Layer 4 of a small transformer language model trained on English Wikipedia (11 layers, counted from 0, width 96). Numbers have three digits each and are written without spaces.
A neuron adds its activation times its output weights to the MLP's output. To switch it off is to set its activation to zero at one token and run the rest of the model.

Output weights of the MLP neurons that the questions are about. A number n stands for (n - 500) times 0.00094.
n55: 308623566388526395531564439386301435670497661515485535291693516619496629506538336371334337431515516588404626491650457527533600607536430538606409460546545538497661521340625592556551572220459421556357576596569504557334276437667533602344496439606588370467724605477281544522397524379390655647
n78: 456421399597563337406557380487590552414478296515430487436474431500539624563390569360357699668580389548429513517425519403632415506459693446468503413468670348342695450587560554372424550648531500675482246646515611704537530337230562469518652581604577414381483636405737480407473719417542554460
n96: 397658402553516459480550689728366470483423436500365376407523621601412406562463640361477458681609339500415526594530484583516393512509393452458428389551516369778503531560603524518286397480482615625503445471392500585524597366453600481640610428468632325733669526320500374482413549576779372370
n116: 453468473293551483576558555500392401500580313516625497525446419374515405432478526606550518484521424337618260497304353314756387647519607528507400445330469496706591358507673552503544533555480545447424594539477624307540518370334634618597684503915319657455619583386348734493500608342461357533
n120: 582473540414703444513558507471378369646462462489458471582504514564440542510498408408467493441366371720498547534505488436678593528603477524450630544488445591411483406597610642479431492361502391434469536629469330492534386434299460512470452479490476526623691431488532540578477487548615553464
n136: 552284387416496500444549221305470354503397765529669591384542378603464511332645580322511558559538514703345413438540432605586606637497518535424537644432461669367445559563444410402445616564366500455324472493379697603477692521797449732493758409652390585374411404578301368648571581481442343694
n200: 329387631487452742684457513342666450448479496596617371486022543739466491509281736540591482366359465540415424558434482417536518686593559352576423604526755547593615370518427434299677205348504742508512240437381300604491388639505567371615505488732295661312500413671428464913560650658194261385
n212: 356527368620380530485610588256563309587611582591654572418385641483751168355420476436635553531531463422572364571448500687478401469531618599665348406422475187336723570423544431454584620387807555600619303398686311302563410525534413565597628402541410436493558777360447390475613592625330448508
n247: 517446497508508453543495626434727503408404484622605305558518470586639438631535470475471568459569635525439469561440528503559443570541585426494258398366525301436516600439541622402290451587610492487528540528535647320388556556392497578529278563455559551614321322403500570538453618512517477480
n288: 552384534500581541540543402464430413406553675525214417604560310500442660540512527562420534558591495377594517457606500644636483428349421622483483575486538497542473369468600335516540445379540572534530436654447440367407648463334587460497348526570487672551572568505458547572471614614587310563
n294: 412571506516361490525623590470730596521477536589694621327613605422548480372488558418587435522735483594423305488683605585486404639700260565463406525295678596605484621339645428500323560743387453448460432353500405393649631432401387503415544484599516359637479469317483551383496486405781625423
n337: 427644680258452493406390455458412583622651594694378554438582473620562489360443329380615468442698435431429610479637598701588610493545511688482458435490606849574638409500510585520427507511493481343551661680722515547437210500555440402461568461694365384532609471500313362244489417277433597449
n340: 220278425632419373607492528569874539374698587418481504457500600362536266412504430521466604610568248745542701586380450642541726438267567300458654257455452292335687628470492611570489324470828245449534389492393469614496582626229492300489465454625413641538538538366571563417650551433789626393
n342: 353521510546293407570530576460629424587574426500405448496546500447363670605599575469497666432607414570749337448390490318554462572353456512344634381610529532389545623615402715465686497444478407587546413642548630366468419426489449360681475506443636353472590600427290422303448745812411497319
n365: 563461584444595509485447447554623549526492429371529774548578575336629419642536388500474460633487469443516387624567566440466503447508413606428443529540483524514566393595500410462399435438393279459420407370492629436235434611519555530500347471624571457468465594339480566722610453725509566384
n374: 523470486381721426477504427551666539510731450635329633593534547576353717594523350361469286324443679518327797494566574488660353452524553399709561552570373730737496560316594603468342535415386394376487589567386492181453457359538200317466500427560414595627504599405609629607554370544477710446

Each question names a token from some text and the token that comes next. It shows the activations a of the neurons there, in the order above. A number n stands for (n - 500) times 0.0054.

Then comes g, the gradient of the next token's log-probability with respect to the MLP's output, scaled to length 1. A neuron's effect is roughly proportional to its activation times (output weights . g). A number n stands for (n - 500) times 0.00086.

"an", then "k"
a: 515500470475477635484472469489470496476469514483
g: 520388444294548505423696536468453526422586642538561613311519730464591583486612610439448474420693475715672608446673318587576372628620256529366624518306433547597332506565683652297323422493433478701353506444585415504414553535543482385570272293667483422699662620340528644417398319434424508287
Which neuron, switched off, raises the next token's probability most? n294

"ight", then " r"
a: 474496469487493474486469470469494486582486498469
g: 321541503599500426218430369515436392387315613399658409513620439886452494344594533434514570503635369574601449428374466504454477549469483407612406565443529396583545693424667381380482761639561302594578525324623548473415537553643535510328534547366834487346603424724195431670606488584481459494
Which neuron, switched off, raises the next token's probability most? n340

" re", then "ac"
a: 496484474485507498475979624480477504470495481469
g: 549519393503594601628431402450651393310257429536626347548454510342428344377490750452432667464328413639577663613471403551452436475524706419491583364420562325413663327613510385642502630483649618541490471550371362513213592628408415370507505724633559482700578453419824536393620531694305525359
Which two neurons, each switched off alone, lower its probability most, in order? n212, n247

"m", then "y"
a: 498487599509492484500499469487469499469497494488
g: 554433475375491476560657660471426378265597495498541482601552346448524400543649375457568648732585280432508519780294546396505417531441404317467633540504639485501353550618527471526339340399404391384553263390429799621470470350301472809307547409654467640571476684502518635622493749514639469469
Which neuron, switched off, lowers the next token's probability most? n96

"g", then "ers"
a: 489481488756480513499469488483493498500498489485
g: 639440649548630469564600374477424490630689432370500775525598381596395584431580531256411454321426397404273542538456460176366598649482513495314580635459504628368532357360424605722484354371500480662471330468433711568379477628407642610715692491480607535421790387428565394453420428477450653612
Which neuron, switched off, lowers the next token's probability most? n212

"ol", then "l"
a: 473679499752469483481500470484477495500499487498
g: 434594563547355496279681572283277521408288497376712426398719459535581508500520378756355522526316626387475731706678491588335617471419342473616560463522433459536484661597360543342408483488609338699624636320464424575335503688318579497611474619392363634438478571467518450550602695409391406645
Which neuron, switched off, raises the next token's probability most? n116

"0", then " a"
a: 493488477494470475500494484489469476500489629488
g: 482475636249348406501452556576389469553542530512668551442547403327393387554298514640517606468496374495557274567601496400701509346355362710402499604278273678701567638625549511477585513597518344718654440555690411403545706701355665615578286601582458475355353414650525421530403606576294405436
Which neuron, switched off, lowers the next token's probability most? n365

" to", then "ok"
a: 471511471497470499500742575470483509485498470494
g: 329387497458534617541319609365661372509610416512568462264511363573561591409520405323408398695619660573669727716547578408585557701534493601378466608200500478602713444454349352330528580637611177483523340393532604532299480492640569425453593535613316529453675583435479525586426318677460393478
Which neuron, switched off, lowers the next token's probability most? n212

"y", then "r"
a: 485469476537475484500500469470493498488500480470
g: 435481614700359524354563345605599559600389506638615470540641620488419205348429564273675370663387604595460716531297459286259607499569436577513640309488517776552363500497314491729536535354513414531325655438527622436432389533515574426669562447510397398432440250599638677489582614461557418546
Which neuron, switched off, lowers the next token's probability most? n288

"0", then "0"
a: 603498483495493496494489493526473881500492483564
g: 580579458585362501623739535539698538620510535547402490367537549349352674350317416501680304647306607581329481401325465293565523425295451561629506464544239434658429476643639395461575433450589521431515629542417368392475490633376495468487594475536495537408582317786487344656379488894573479674
Which neuron, switched off, raises the next token's probability most? n337

"ud", then "os"
a: 487478469498469474476476483471493476499499477500
g: 444539294627532530524574573663352589566320300824522493451389566424590414522522709221470429491266421410571533468487556497435342522760599308630564696390471713628733542677343465652436470443452334750640483523413403356607465499531503474537264368479545551739429430369429591501513440540416398536
Which neuron, switched off, raises the next token's probability most? n96

" R", then "V"
a: 497470470475533499499481480497548469493481481498
g: 588500498067615459411428496433442466690491591529587467502473377588495381508600411491575411329612456488416805346687559685474352404545444328539818562368562522437257663483530497591361657543413582345464320581540646447795495375446322506618480335485524486722463419463557707537436498485643467507
Which neuron, switched off, lowers the next token's probability most? n294

"8", then "7"
a: 476494488471474482495482490472497480499474683487
g: 611496351475388424515432523497448359607518651500467362622521214566577457370444504594451711335397634542670650258502693510517523626401440409318630598439581509587737394443533596265551514406414565478400674598753697373449580687432590488586655568400413551553467632596513380400539263236291594321
Which neuron, switched off, raises the next token's probability most? n365

" |", then " "
a: 472470495497793500483486471554607492495476483470
g: 506461217629464518492658361447551582399415591519386508466553502393650617510541522482319520433462766416618301426863333662613595515614314294689461622450564729496501684405564422673634468533373459399449559341459433557547552533420433657389488261265403643488626634518595579405393498335606300501
Which neuron, switched off, lowers the next token's probability most? n294

"===", then "1"
a: 476474472496686490469505469469471473490567469469
g: 340683598651283347471416506459468480638559501514467692515583367248592493650489378413451509351381704655503450650543649556758642625473571567446347431555660699405569237487416702438348433498413431510479246537625434532561723560573542559445325277274374604379410724451466470569550353475594539485
Which neuron, switched off, lowers the next token's probability most? n120

" Ch", then "am"
a: 487477469496469469500500470476475497497497493500
g: 567454537552562551478140272627354466620617610230425596444489503601514545353502340615429606475558468433372468669351484425586560476571523492565428274458408529567501225603580364610292519331543444330596507614381566380454631534506406503588661880268494425592505649577456700674451631586477565662
Which neuron, switched off, lowers the next token's probability most? n294

" to", then " p"
a: 477513499499469494500729494483474482500503469490
g: 437577390376543559313517504553438440409695483450614602672641599517490611448335587274710432504268525479623488333371571480406622350569543417639573339585355432512578590244475551491546726435737501576451399580518660278332607534435587300509607623629341380327457430685607303548481700702442318578
Which neuron, switched off, lowers the next token's probability most? n212

"|", then " R"
a: 471482475479764476494490472714478470494487476487
g: 640652504739547627532343520684630434529512478604532537496549492613333519460590436606548185508381592481369474611482547333457503501447546570283408390467398341452305470546415616606335494317670421688486109560417585547296581478463674401376504605699330703526631626281450646398670503592547569456
Which neuron, switched off, lowers the next token's probability most? n288

"st", then "e"
a: 764469476480469487533545471475496584498499469490
g: 440610495540434479623465648626449408462388600600248514453777535300585644659508416503530454464662606389453694678299463447355400402566591538417358519585371557451537540447519507586457243349338610458499707542243249557491535799452493530317335228474551541741651553550524526604342636493499500590
Which neuron, switched off, lowers the next token's probability most? n55

" |", then " A"
a: 487469483470899500486472475642573481496476471475
g: 679420452313460577443374630739211333621372288470487664448596761380417615483465514627459540546526458547504565442285502442382315556401684486504574309567385468477400459611363567552357684476476625534644410573730468468441498392650357593198512756521731543621540496440373569453323512541606513663
Which neuron, switched off, lowers the next token's probability most? n120

" |", then " H"
a: 487537494489708500497474487665477611499492481491
g: 581479426516579426289413754888684477508637353510461456448683523471398436246408389412639569526430432646591710650436707491515452555449610519446564439529328305353586303670512577610482542515656430626519368555410445252558547453512428585345520641414526284452528580557434480284283619564442443722
Which neuron, switched off, lowers the next token's probability most? n120

"y", then "s"
a: 469481473486495774500499471498497497474471482484
g: 516634457657498516223660290793539461541414354595494661298655578479444521337366462471488608466275713625552549400721571382659427536786534547586585575551368340463602469596577362385553605538575445433335595383219706451635378425660361316540526607507393633507425484558537361469389344473464477480
Which neuron, switched off, lowers the next token's probability most? n136

")", then " |"
a: 488492481483684497495469473474485470479479539469
g: 659407471604606382513523508487721571383647197466799591292578701652456378536505654517534539650536595523360703562731555428434395470328506413494303502549469488291557659216620516460509311442429573272383369516622544525655494382602467461626494454478597481539446187604456678320466540486514454436
Which neuron, switched off, raises the next token's probability most? n120

" |", then " W"
a: 472488484476697497492485485474493478493488537469
g: 425733517549364494361348618643523425392652438643537409591536625418477330375384511417593624378408369518415736429213357324537492401354472552618570461658383412398501514615695655601422674445663630538391283434679541354477689551620423517376521790527505371600326516504381388508482645494368694683
Which neuron, switched off, raises the next token's probability most? n120

" at", then " b"
a: 471506479469517498500469500494499608499483469498
g: 551454508596748358446631704526431278486330402466497447531699621458319732501467659651518492426547379322657334554493619544584571355534637394616240625687597222413679562444502442411465537385464432602462402445722581463483586449355540589251516643334638326398474366715452339534495585620469430553
Which neuron, switched off, raises the next token's probability most? n337

" J", then "it"
a: 499471471503540479490473477515488472469471487499
g: 452284608430491239542586388360388419429644465552613604559643535569477543596388609451395706430392495548436367349585465586373500644353198663370558519541537624638475627399387665424631554692485477614714611335506576446640747453361492219490366440526608232607329650486419450560730459596462487442
Which neuron, switched off, raises the next token's probability most? n342

"ers", then " al"
a: 490469500469480500495479783485476494488469477469
g: 606315461545596431414576822447314446648549637459418385641406400369525526533483784690510566614691280468445476273388643306279488601356508546514504476658459463476577497425434407519418410541450403445374411565466374633678590587425402587465336341670742669441475738639508288617386659487501590412
Which neuron, switched off, raises the next token's probability most? n247

"ter", then "-"
a: 500492469495478479478484545493469479500488483500
g: 631277449427351541506613365313476594646329453721240548486370445381694657558476600564550473464414493397380431460531515621560494379344409300624533363464485612569547467485683552696687458398290638420634491346638484473623373674682386448588485317537638510633452435625575641545699327515170581579
Which neuron, switched off, lowers the next token's probability most? n96

" se", then "as"
a: 482476484471612490479667484478473496483471518472
g: 636462468706696494618367505473405541390538603504331508481519598728442547572419596580611444397266355695263514411612580550475326310587579356700432740282486498446356471360661396552539302419513481379414537645304604286482460499370405393569662526529460526696452642821576521618416342492517521643
Which neuron, switched off, raises the next token's probability most? n212

"e", then "av"
a: 498476547491553488500494485471490469794475469499
g: 430649385579378468484474409566732743549444811753439329588362543414507520295347393545652427411535380467421593323457438390258840610334595532513383488638375494554739569383601385518609457519644608379540441564712543481438399779394527475539585413440516529397371499413594420408614312464522560453
Which neuron, switched off, lowers the next token's probability most? n340

" U", then "S"
a: 645481469473469479499471471471499470485480478481
g: 670440509589359511357440660384364480299660548692474148624485674633502326382485430480276493568513330509677565446559571285472618584622265615449761572319552623579469500639481493605512457624680439360583422413441314536581306487439420548614543453485378537788565481441531575406408503536691582307
Which neuron, switched off, raises the next token's probability most? n55

"y", then " s"
a: 474806498496480469500483481488485481495469484470
g: 454702631546514647387541430557442504475472507682387589544350448602413471468305540199448380554588509361769405299677730434472492200729452447618613442354623484474643468622583425519550647624465558656570392365550383489366610579622429368615594740509467472401535382355622495324236649345486499428
Which neuron, switched off, lowers the next token's probability most? n78

"9", then "9"
a: 474469493469469485496492484469499478498470569477
g: 556484545477509511491684631492251478523525287491701324514328447433437586435504679589693335258406679427463664398582617279377782396631529568534626417442517724734530555370369438504616504392427426530512645381628674438382435557709341534574548434575421543543599469684507418508387334248592396340
Which neuron, switched off, lowers the next token's probability most? n78

"ch", then ","
a: 498479499476473469500499851498469499498493482499
g: 467385328592377564575387303541644440539507478442634597458581671670407422443676307653266580590344512500363561631445632628416690337702708524646285479511533365516640467423539422746279442468364535528351492506436609292549511493466323387652535678478656443502363230425685526443643482464640603428
Which neuron, switched off, lowers the next token's probability most? n247

"ver", then "v"
a: 476485628492469493498486469492477496478593470478
g: 430571739542445581560477389604277574605645708315416341305710444610503651473401530290521332674718551546388344234719789389611411599328490624624522353429434502560382645437358524365507577561508490446550300444596472562548558464536404588546517541514267285518667403492380404523627570620556436484
Which neuron, switched off, lowers the next token's probability most? n96

"p", then "et"
a: 483480589504482469479500472488496499469490497485
g: 520502344545575684318539578311454467401663716514699441424513610484405721139544432434462362388632335385442622535567351321631518512495507566441416374572438311449432426580412548470402514542679412556582383425329404578650663653439434418450671462471537321350355801631667470669593522598664537686
Which neuron, switched off, raises the next token's probability most? n340

"is", then "ion"
a: 475499479499499488498592469496471480478499490867
g: 563553485439659397461719373444599631142327501473392529520575594429601642517339495284614478447364443507279324463457345477539482477461704515404538651399386363485503753395540442605643489464522663389362596605482542453461386541666534655476479439412389331810351553419419705690558769619628410565
Which neuron, switched off, lowers the next token's probability most? n374

"A", then " M"
a: 471491512470474494500486489499490477500493470476
g: 504539420459406333402463618473418540510539669399301523495314666408502497365481524598368649712597597677562217505553582362668503541241486548435710351610453400677738537734702513586488494385473386696580411516388418295523604476386402592449441686552454528472468624519294553658346415440238687484
Which neuron, switched off, raises the next token's probability most? n116

" C", then "on"
a: 470474471488528500500490512469469471512474485492
g: 494633588432673495463834566634284469601390514378529615233505432528454777376421346557335643387641560649485503573759623477462421417414459402535364419525636469481363463606402584383467462344431497416701631345526476638640356415617341566431368489567601540612518660503407377261335746595343580536
Which neuron, switched off, raises the next token's probability most? n55

"at", then "ch"
a: 469469492474490572500500481481496500495497469499
g: 588533652443673365544395475680610399417209659492561432450498411555412413284712681535458550520588370552344574710613420396483371478445451529382594744541451284547415512338524440722634283395589591612564717399690601314344542346478471459423526426461499373713481561359581741406461523686331468527
Which neuron, switched off, raises the next token's probability most? n136